Layer 5 of a small transformer language model trained on English Wikipedia (11 layers, counted from 0, width 128). Numbers have three digits each and are written without spaces.
A neuron's activation on a vector x is squared ReLU(weights . x), where the dot is the dot product.
The model reads these tokens: " September" " 1997" " |" " 0" "–" "1" " years" " |" "  " "|" "\n" "|" " 6" " |" " Robert" " L" "." " Jo" "ss" " |" " West" "pa" "c" " |" " 30" " September" " 1997" " |" " June" " 1999" " |" " 1"

The vector x that enters this layer's MLP at each token. A number n stands for (n - 500) times 0.0054.
0 " September": 379506703373399492507523531433493538636494432517441445513282427409500494583497498446364549425498405410512480228452565445507478379461519487554539592512492483412437577434491394492482598536544502921552491564498532510666512516563559497381484513508578418438271638586479505530503425660428566481457517397539409490463504409485370470536546505541463572465555419502405492522546490627477245500613
1 " 1997": 420452682429400571450520551495470553572469482495356495513277479445502512511458520377352535503538424390464521333443537384496516373562482478603519523501475500454382615440431438520527590503532461933570430542482595528627549481568554506385556479490639410442350634594417437433539405595394599443400482432512444510489543412511438486512520518579508581499533410443435482541606486692487256553631
2 " |": 449491653294468491464559537377511569613568415527522471504122576465427502532438530397436477515473416439514547319440534406493509449524534483522566496440548435381348515436441421490469583468550485878507448535377549491633559497489547508415463513541546456408379594634495498438488398605395583430474503373551450464491519391493447472551564504461505597470468389491366492586593514578458218509622
3 " 0": 408469686355517506513493535335548564566638404478476429497277481406549477494414442329472458581621511465478554307531519365455544369557498486619540558427509464454332563472525359528488572412633493831536479533419539481634530517480528533340455532497583514478373549568481444508457479575390637400408567421573443530545528361519429407463567594523422623411604364482420456562505490600503164523581
4 "–": 341449532240449446481451482327556543595592513485467472563187447457556441547405467312450510604567485433497474333480534522501502306551553454608495500393440482409386538479415410601491595461541422885510474502377461487626531494539500519480480546522566491441313522619463446479488511516369555456458490494570385566553553326480384349556598483484493568503652457487436573566511549602405309476524
5 "1": 396444619429455491456476561410558592636622450500483492569349422527563454562454534383466445556520491394488551354467498489400500339549492468573547525504512522453419572477487341508547535504547504955501502538393534489678525452457502450404476468502679434497305520612530461459453523508350668459428576402562512535488567347558396383515538555501422607514629442446352495583512539646503224527615
6 " years": 438485700456443507434460543495531546545648521501463480547201505491617523506517533440357573471506446409538546306561512459505421413516480394555534550478417378435261548519525418543480551484615477845558531551440518544625540523508497519454465533481548370466350543598490288420446465547322570493482485349534540532528561379503329343580454586531467561506670420480345501547546554592480283595611
7 " |": 438475657295476469462532527416538580626624410535497474510141568488471492577461508396420434457489429430508565336443540453459522410539506505542526506458541457359353504464447397505460558515553495850480460532390506494661557497456500457435463514532501458400363570635509455427479399584389572465486491354536488461493527353509416456527539511494492616452522432492367484582563542591469161494609
8 "  ": 479504542330467410550509548333574573608616423542512445529214536426544465535473542339324456467509417413516541451525538427487489375516496435575499565463469437450307580453481331580492573534574498891549501523320504487700527514451402460442547445515626395485389621615567460422438477606425652378398476417487508511445517403520373452494547574431468530466615427502420477575534536573430228573563
9 "|": 456479627282499431454495525416538547620628423520474480499206524497493494567461479439428459486521418441474534256441543393489494410564500435573492501455489440392346524499439402523498562528582494890515455528339499532638539523436497485486464521549517496436332581595478410447487412586421575427477489304514473453504551381573335474504511538459498632454612395478356447567582552605451211508592
10 "\n": 447455544232456499490549562447576516600567446535536453552200588415454492559386547349517496495510383416500504358434514439491482458486485446501544529490435377425347561505514293484465547483556450865580509513444528500698553571612494495412466442518706438432244571684501377508478468525451544401462479518502413518499500356487377393508562515484450568480551389545383518587503524596443224528601
11 "|": 429482621284505467426495533397520470595610456522515489523169580453435523579451513339438472481566406422473531336352497442506474473492467463514512543526511398444338502474494423565480577464596509980505525500381520472660506469490525506420452500529531474417380582620538490481485402542384573336536501400530403406492537442508365393532513520438493658470571382512395523581528541562439236547602
12 " 6": 358452618380529520511479566345630480535511474540423534599164459389463524555430473360487525449594461465488523327392527411395578401515472498566546613534455474478404605454506442469499532424495544868526516492457471534633513517500528495466492474485751495477403563563608457485501438522341661394514546390543415542513560383475431328501537535473426664472627391463405512556477533664523277607576
13 " |": 420455620299511494466509557375600563640544401512537499531106551474436484566432516343472500579523429417465598342407537486427526383555477477535471478480509471406392539431509436538488528430466518966479516551376540511672500460472520449462445505477472450418434545563536489428489461574308643393482485413529494419537531446499453312557508491419504576473589409511426494609534516565473278494565
14 " Robert": 452451560321432537431489541425517589699538467506437545563195505494488468531457492347391507544627356525486568434487491491554459392509479451550462506560475464436370518466541392547554540550439400902597509474396550551676546519461569554369513505550568380466338647486543448577555461517458639350535457490544562599475505400466424407573495527381513642492625424504402494584544522565518242497550
15 " L": 418495604300510513499466520398492544637513419487464573498308482467464489584480519314514496532607382506500495398463594451506551285539513488575501558508404424495225514420448315531424526484494483800627521539392483504716501534515523509406426508587498460447405607505468330551487471579444717404510559371514440626582497363517328372500458548444514653525591359569442426554453515469527186561522
16 ".": 375485616346488573509534583576540626663502448484488520571291418452556477532505441335406475558585356441431473392563488527565438333560489408607454572539441450416275484528426367543518490523449503976611484506384516499679507491473560540394483500588567433436314557560549477548502409551501656433499432485538490563560506426518397429506492443468547510521579415505435486531525490582502268505515
17 " Jo": 359424632169426528492546513496534607607448454465493509557296495393446489608521518311389457545602491585469560433457588443473502247551499459564573589572468508503343510397400369469469541504493509768623504461413535497685485503473521512529542522516613426434395566565597501654512478522561696342471470499533634638568526367484368385528523478469518570589577380561409444586474548574507250550535
18 "ss": 368503616354443522497443568555469699643549460500458495528229442509603435541447459485431503526517339468490527438515556511523422376604419428538485549529459611488277588464489280537424527511379511885701558512401582509542554506467541544441501495629630413479450624564550497546462498646472634335547397536506526555538509406556471388614511481501529581498595481521427504547421520548487313532516
19 " |": 438469615273517512466559556346516625592508349513509495502144537513470484530440519300452480517524397467498588409446543479465493384538486451495491471512463472410247559443479339556462558495527531932568473537347507527691538482471517448434473496525466459448396589588515491457487442538421647359520472404521466420497530354537381494518523565460528613516572400513397466577559530558459233496598
20 " West": 317461609336449466505466489465546657656604422473521500541257508462497498555559510339286552523643457468513500331546510450478490370492478472579494553536468513447330608401569249582465557555510483891615525570413494528635514548536521573431514552564491486513313518500491515554539462653390605455466525459520557506482498326486379384526443553484545597466558538552422394586511552600465244561537
21 "pa": 444492647273442483478496547466468552550560498405473541514368473467494539496537477374387450504623471494539572423516460446515548304587544433598451480544527457510374550488392365540405472528432436837624521582377502506596495575549459480387545486562520498426315669527576524552512361615356702411561520439512524570588520320595338412541621445485511543461614471457327380596442601525478285454529
22 "c": 389503632385495508536508551476526662627550428561481550534317429460528510529491501375459475520567427395479474331454455497447537395596445502586483447495448478475297514502437248536494455556521451959597535603400467504694597616517535479413536535515638448463408544456510460544516432583381557421508476444524465600483577472574252508540606509405538633460620512494330451565504525591525271482545
23 " |": 448465599278517486465536557319554625590525357512513499506129537486493482543439529310460463535540427452490581382472532468445513384561492466516500463495472450400297573454463348529478570496545513920537467566320516539714521514459511469441490499520502465458399567584497463438487406556411594406488474372537472434486524365559384499520548561455525603503591414500367459584553544548450243499577
24 " 30": 368455576261511482486534534340534507550529540510479520556228433397484481512423506390445451469627494446458495328521552432488558408551521467586533566495482400442379625495508416506517569427498504921575499522381553562704562504470467480448552470467622502532411585493512393436511465608344623390411491397597447521490552284478301432475524537472493604470661402432421482545498558574518237540583
25 " September": 368496692324465476536462532405560531601593465495434483522271455426506490567483509423377520482576393418477470247504575511476515340492498476568505550488411519423426633433471386513506595500551532917543506554447547545654533556537554490412484519466564473485309625524499449555534510671372605399447537357580461469422522425447276380587496497515476564517685396488383495530476579543480363494538
26 " 1997": 444470640419453556446473538478500569540565490491336523530282509467507550487466533381344526539583403380447525374477534413495513337589457445592489510507402487475367653433429380538556574478536505935580436541417604528597559507556551492386553477474643447478327607604407381427553459565374592367413495409508481510478557422462352407519467517570507593517609443427428475582566527640519282520608
27 " |": 454474595202495478463511553369531613574631402520476482486126560488472513494437530354380495556550403380468577357477527437461534389577515508514524465445487503398291530411412423501497558432544532881489469560374531519651552506489509450399515500532516444449367570589479475391496440583398580413464504386551501429456534412508311383577550533476520626509602411462389486602575546560458302478584
28 " June": 392483629325434457512485544368554654622586457518424464498184424452497472573488500364367490418602412419485487306493543510480474378517486480506515603495448529424410613411472413521522603563586550937554476526439538539676518554547578521413527516479647491502283552551520450544499458603425639428471515383561512499410549463464290395571461527483533573475601401495440541598489536555477286462544
29 " 1999": 437429622401423591439448543495499566538598462521326496473267480449535505512454563356357521523576439380459537360520487428480513402566471460577518517522415458470322631455453386566551561497565490956576426544435607532631544499533521491411519508482660458501354572575434413419541428602393590365421516414509526505462565418449310381548474524557474567517612454465405531552587500619552267514598
30 " |": 448453583186471479456476560379529641566639398534469481473161543482496504505434528366386482534539415399472581352502524434465540388588519542519514458421494485391274530421394444515497564460546535865509465562413515527650549503489523466401512505536531436454321546608484468406482443585422579432463498382541510429461529401511339378560536540481532619496612406466383484596578541567464278471588
31 " 1": 406428653351529432488471565330542647615577466481466484550262494426532474530394506435401456532648465438494549300533522412431542396607524520600541519452487467458338603476506345557507530444581550882544494537455503504654528536491516473395496472484690488519350506569492429480467436533396655427385589366572474516466535429506356301465503552503435623411581416488421453559500563566476268541627

Each question shows the input weights of one neuron of the MLP. A number n stands for (n - 500) times 0.0027.

n446: 490688559491370556338651500369467561328378386373599340609596721637482515518493566649693507526475570485810507479758771363482535705558388514326515406352234649508309569559515448500551671496633670524659538437420418366568523587562558401548171474508307579219697467293450407413567496678532664497623548511496340367631665385638604463379300673393637524632398521393515618486554483396559485496525
On which three tokens does it fire most, strongest first? 19 " |", 15 " L", 23 " |"

n156: 446587403451290461500379494440605470454478710611550452418482548565327463486578418367508653512440344424547488680412497398459565556497612587579426494601453658590548503509559563720585503313540554454426549682670289324570448471652477485489235673527605569435344497534604558475473608506583524606608587590655575430456705516386520492409482562336446595423632661458573374445579420405494405404483
On which token does it fire most? 4 "–"

n129: 580595500539672571491521607628402653478335474506471497466569456346531610523349654437419686423568553688494410492645572559439520414497291397387611365376575485411465533638375477432575515433559503493432307503529563407405606356555497520538377674521399443430604652492729407464417544442397377467434482480419515306543487476552500754528509544565686365512560581636465546395693558540388486622592
Its two highest activations, in order, are on tokens 1 " 1997", 19 " |"

n447: 402510521476612467464587565432462473467464497445484649575568680637402323567484371545689533329663400516551429393481433618551404574481358554532425494426613523409517479490442694572455447787370657407471409441526354265571554606349280587713345411520469595364430441602411285355570408548611500414596461618587652288668629545272505572382447418408388611341545606493381581601343620729454545553551
On which token does it fire most, and how strongly? 9 "|", at about 0.29

n249: 597371471589781645503506513444455494646630369572403531497524595614491503417735603432492599491409637581551567486648608466265535546307531512431473596663518772401521586675388541359518525525517727465512494567425575403674509374440419418611565509406384405455549492509420577421453559482537339491722565401547287503600574346500379548678585577518451438476424430534587471592341352396482432534497
On which token does it fire most, and how strongly? 19 " |", at about 0.46

n291: 407545380478487457507544455635584596579688628546507717393431599689519493423359533497646557556383777640577595531532542669494418503464517577526556477449507526450514475348448518541673447312481345438424547579497621630428442668497526565383452411274557647634401518475388475592420753526439585608403573393567750184324677633594636321385449421341530582261363494540364602474442636375543519613574
On which token does it fire most, and how strongly? 31 " 1", at about 0.21

n194: 540549629677376513528503470600491480569674305546341592482612525557521313570454276395601551434584506460426332386633549525534392467699478402485612478523574407337537382500575592467484741617530453612355355584618487423377345611745555544465512424590317427484579460530436485445379402426555581671438516614561656319494373589413427436636564242491503526503512742677485516375414427488519598627540
On which token does it fire most? 0 " September"

n507: 587549350418231262562354445602253551537480575436614375547484441530425571488605561599574431494464423537285522381570454516390760480708443488518506527341332307373366610540512495434537594436391782495525510414473472570654615536463521368549599550361471632487552472462455667430421340402543448474397438451528472385540537358470561506477338553509625363420325503447509452416436639449597604290509
On which three tokens does it fire most, strongest first? 24 " 30", 30 " |", 27 " |"

n498: 410621677443400543458537422396376618492458579393554567589497644603587547523576536392447621542630405518588434548536574476633460537574601412527551444309601479568572407548521636263453500332766596434347599511447732438497648494325421518503456524426564375440531524349465453500622797568463404618423464432426506515470217541462565439662435347353292472548578483428606509610473613442576606479468
On which token does it fire most? 6 " years"

n72: 305348483413561758642489574483415399464606462518531508593525608352576547362388448552541389608565365521569445645386433690611492552669527387456448500443427573568529532500477516561453455565460545447266357565570468340548392472438449523358610563371516439497554567478536507427457503528594437636472582559481447668461572565389459510453452521374511512383641520513435519538575382643548513529557
Its two highest activations, in order, are on tokens 22 "c", 4 "–"

n112: 660453408509625642486440438649539444492658593431439648538383565667407494495527528594373415492368430555387408408439464398666401606569580440671536657650464511312653553514550483622647568459562525477461506457447577514618460334561489519513415525624580448412429418396662463564551435370517490508564415481448440254467602423528498461518486469356551412609497562438591418508497258344673560480417
Its two highest activations, in order, are on tokens 16 ".", 11 "|"

n367: 454665444547365388319698536480288549433444491500660587415676580509682470413531550462444609468488448441419513399541494426534539596560677429550560503471553422438397488608532480277663481365603506487478696576353739563395575559559497594453630535565445503265539535509308612438390705556589528366360446615523551651237403564516337602759428392525458328509588376414509362666537420447455596439347
On which token does it fire most, and how strongly? 27 " |", at about 0.029

n155: 521419525529593288547458478449515557522448503404611386364451568432664522535546348444424673325517494474549447461349451408500517723553464379488441483266445334475538500500427560358713452506629376536586570528579455459350564430509419447373509589467553483710533572449270486406410542427652602508523450578268694509506455435549485309575524328648449462356432463586593301457709399445557531410480
On which token does it fire most? 6 " years"

n216: 460534535443506316541503582457537454488486336382718573452582302590198317298607422562428728266431305404417463553503463582664530663447621610438522488564621447470439332431637531527578449442616318480600352428410468423547497562401555755477521538401435579503362517548625453500436554543547645544346617420426519574618565529457539428467372522465437474441381595629342588752475399531655595421451
On which token does it fire most? 20 " West"

n14: 603467451581540512531346577643349612571494446524433248547540500629348606458482552376565218618441559654431643560333452689497433485591419398343573615668409515437482529278521421660442646513515491490448367659552563430527547428515509555454545451500349649561512508564467509586581643367433601393412481262462484586506359382309546613526541611438481415524400354512579672423340525344348596581657
On which token does it fire most? 19 " |"

n340: 425773417497590629349563428390760362491649627351480653526497548326327428416457558535456580379566625409500541577442682555510438536415329477530514550482392510356640561534391476384670393447310552436349772520707713409521528551507332391458343614728494390643703494670547372525483691473401512564439628493591410479320526412443636389766521349390607661357427621583625429586537392567562435389615
On which token does it fire most? 12 " 6"

n186: 532440317500426512588557524633460612567610579477332456260601269539625494483506442520637379377371617649314622405465511515451528517566524511523500457533437523682440639480578487382615603479522357583468470453486372477610491506491566460544406488402249525470511511469401576575414279356408508495552503480551406608454343492247425570732410538418368409471497397620569542460477597378330481618471
Its two highest activations, in order, are on tokens 15 " L", 28 " June"

n250: 625483457503507511592572437548486380614578386685539539649549468558565400683565479433441557771493327675434651381636594554434693600402518465545338424489553602431732364596394535329840471687483113463426369415364619514466642389556420612430376233399430459448397288385358520460381482507537513427455365399391511474500682510699488500560424532539422712391280436429549305363430659548464515418295
On which token does it fire most, and how strongly? 9 "|", at about 0.2

n225: 503441441596571525619611540554662487719419425362458575560600359634575390353613517497367426143392409358610584421403373486562473682476411586328354521500441632659581520521315506497278688620567598477468532487514457337647457483289507531520623348450337595511342490617288621609518330521589416615397578521525532540476319471486378616749565514504408703385731360482604816459376660497369546404307
On which token does it fire most, and how strongly? 28 " June", at about 1.5

n414: 530628512635480547527357274615490518476561332484507459474555563688451437341413586612611399403267513438539530453638624399599309535391459471434285402524408444270582466363606391545563598459494630551313517484664564533392613624487451500537649403364345526577466361452438351534371419727366589585392332395687527462648325558608437641567456597610527482394284272520369721584316545636540604500608
On which token does it fire most? 6 " years"

n187: 621415458479410531408469541442618622462554576450489520580473525298519285413619563546685331553508396558410494604415300357338457524514310476596558448658417486389595597466425453508420466387532467523430489407489500539605337467552413436544459539357562524602539621460519484483390418415468383636516444470491616241539552538640525528479506634581719469525637428674431416343456453394598559418380
Its two highest activations, in order, are on tokens 23 " |", 13 " |"

n126: 461449359382403503407349652585626545569521607234434421514543291464435473503492670448398403503553564454443584522580537398669323538612397435500653440339514414478500334515581492366503567401389628514390506605506722703637464617718614425481480637441443627415557474442410635617518529583419593541335576634381432536423440535489596572506452439520518583558532599558477404556603474455614567523332
Its two highest activations, in order, are on tokens 20 " West", 17 " Jo"

n251: 689435532681605458668481569520724333546436528494437567467327611370611500509466660505608503433485452326537556521569525522453406518547375275739472553633491431551597536503497472494409459493608538443759500434363764562329490435696565519432574564342470804497349454491497432409471676597500472393484529388361638340531493555534636707389432478551529448421377554386450431647559423349557440596512
On which token does it fire most, and how strongly? 26 " 1997", at about 1.4

n341: 387548442481404573363433565774516616431491798565565460606548451569354500516475484455473579665701375358433351567487551503400541599717616612500529535513461497366403362356458772405571606307363585375408661637523527468477554526648577254543487451360573525572399450649586345456414619535580485697397615439560530362513582365626443569517477543385862452539536447576429510652580515401540516441587
On which token does it fire most? 30 " |"

n278: 503509480578378451672373364373363724475441523369635518514542703512286478447494515583447454400491699533654554336551482393634555366566583417527422678540610315542639645479614406605587540519618418397331652436700540411402571366464476572556515397395523462450373360454591528466475390402553508565509564527432460466485543517589412511522450688497497614638382566497241459462568687506534488653405
Its two highest activations, in order, are on tokens 20 " West", 31 " 1"

n15: 628461451467460469294506503508482559571605342600439428406556503685431542350500476360472398143476615367666628535539436491555509491667622437642577437519421445367437408614430587346445556586521617367568608497476500418309336409217473491537470522531389566423460402711440572398441680339538478578497605437431569332442598393506599457474390596546608678427506544698539481610379508428534366484515
On which token does it fire most? 7 " |"

n411: 448469420401543625271506536599430602345542550480540430478567612355506649723522565498258480549393574672654560561511424333435516546458596539542545492388370517571498293615480548519418509313612468477480606456432532537540632452449595509438570592570529669375414461522366529603532526630608406449503448469471500571551393411593472621570535589534486424631410233440432423431461438475635704552593
On which token does it fire most, and how strongly? 17 " Jo", at about 0.86

n322: 466521538531321572696564480523546574352486554657512604420594478533657490558309380548569585487536479466354327346328405337567574377497484527433556521612389629701434523774664379545472431445444360465369433518564475389497455433294573497611491437459393397477506480479552659362370431525484359585601365424452383558315691549341552629470481375238484494515405547581537352660693626482509377506362
On which token does it fire most? 22 "c"

n18: 635634547448676587478610278428472405573404451597632567412569402558485407370580456366605542557476391534450447660594478609141316629588362426491623488536531434705462393408566478534466727428419383559272578445397532606351578572406497484636559452636601651553328557639586444389494497509641430306547663627584641546522576584672529558510662576538513576491441572427503339423469418531506336490385
On which token does it fire most? 19 " |"

n263: 591473568516382452464324384429549602518515397343580520449490547654562520606370428601441393466452537590426727549409407710522436508698579421552525508471470255584462461623456614406704430563529506550508434497640593637495483473615519511464497478537519576445643687455432523626681449437505426633391492486611368480390540357516507592562335508472531577680490474486445546352530590505343626506399
On which token does it fire most? 14 " Robert"

n73: 492515500522455618476623481410450590591356398518693467457529476554389472491427595487627536298526434574547613620574559597497549624553497526488694409589464607481401323455524513653787473357580656546707426546506534612560512479553626512413459632304299526384455541534541547379515506527518612447491654406479397512586306514594631677303451485479461621589478392545426512712515368535548701685453
On which token does it fire most, and how strongly? 19 " |", at about 3.1

n41: 644500460621432454491534420494587578626446556452370615482415417652559656482506352492404478291374664690569391571382530482648488434582680560542451476359485291520596434564570408529817509472413390483387236494506547509535450599597497467723491503422508630439514647730458452475516414615473576463377454479422664604289440663470571466445625506402269522388494529414678462541575511586448540478419
Its two highest activations, in order, are on tokens 8 "  ", 1 " 1997"

n49: 463581412493584567558559745515589661422406471497475511503543517437621578615377650434538525567471558554584347603677427419552674479489441419405341354574429511577462425373612515431590347574390533569599472526617517530522469481484551470492548384469453433417590640482559574534570528519558574363508689619616380335405264674609555604550398456481544348705495421589462454633457569449539484386549
On which three tokens does it fire most, strongest first? 16 ".", 18 "ss", 19 " |"

n148: 430483414407566620355554466516587584313484333506529530582603346500488602442503664556503354423352438657462485539544651414395376550468440408456518523585518661433485556307503282506509428472396435476595351585459467468557546378643587749644615583412581546454514554582477329482569524450365484417555548610724524479354357495520647596425488432266580337623481472446617531626587511569408631605442
Its two highest activations, in order, are on tokens 17 " Jo", 18 "ss"

n226: 454441632475494621569552494541450352519412552686387439477529623411363659322445506407561488518408434441617458640382426494527469469509561456518682394756340456510635390410497447350462500444497416573653534666435503385442580671337415399576424581531482477428506500651410628451479618349421599641462518497491458398562431464370738611335439380611654566253425705503527550630512505576455483455409
On which token does it fire most? 2 " |"

n137: 503598509537321474642632574474405632553340413544548392583330497322491359444447475583364536251463611402355462398674626438367463543401353591516714355507490503680399428584436648401608487477454477437548414291379575681416579592649579427533478743490395406342422570537547509271493507481514586585516591592681438570287563580712684521432309680552552485516473469513459483488437413466351682493494
On which token does it fire most? 1 " 1997"

n464: 567387434466607461355566522511657460600369466430515628511482287503537386431572547574622381467602565346318544552535454545506373500520506417483515480433649456621573459615667416568483679543604361505580521632485596680492570465762509485519425438226462566614390366492603519448452458706619542439317622569470619324573490503674534451437506813571494438456484559450549353503529601460524633476431
On which token does it fire most? 31 " 1"

n29: 694425440691607464465592500474421579444515484579541503350636446534568483653410620547547307410506610500503548461468575387532442482611584363638446566349345579545310518673497276368345497546320404560426743359516497450422454497604337541542429494425297578503413633573590625477455526308405369467531558738500694493623482518642437550486326458506490615424429631693686493596399489724432503574418
On which token does it fire most? 18 "ss"

n157: 462535693511484438423500561529418541287687522525503229506478361371566399456403637614426643354423368341563589704348494565367432634519536516354791497457662516542448551432436614683465253457564616526593520328554602589497454424436440372521494477424290303520506503469456545493379451494697403630465536557441542301586567308646617500244520513529400491465467564529383430562652428528552426386415
On which token does it fire most? 7 " |"

n214: 658589482604559552306437436412510603562452594650484529475480452414466513459415685594551594513379608551544401428649706214637475512321497557399462418517653659608624346526446411494510679517515619573548523565535602405401414345665550551705632675470431566527524444601572479553503513589435454615307393592451634340573493515760484652562738655494532491554503273549427380522630636431711450709560
On which three tokens does it fire most, strongest first? 2 " |", 1 " 1997", 0 " September"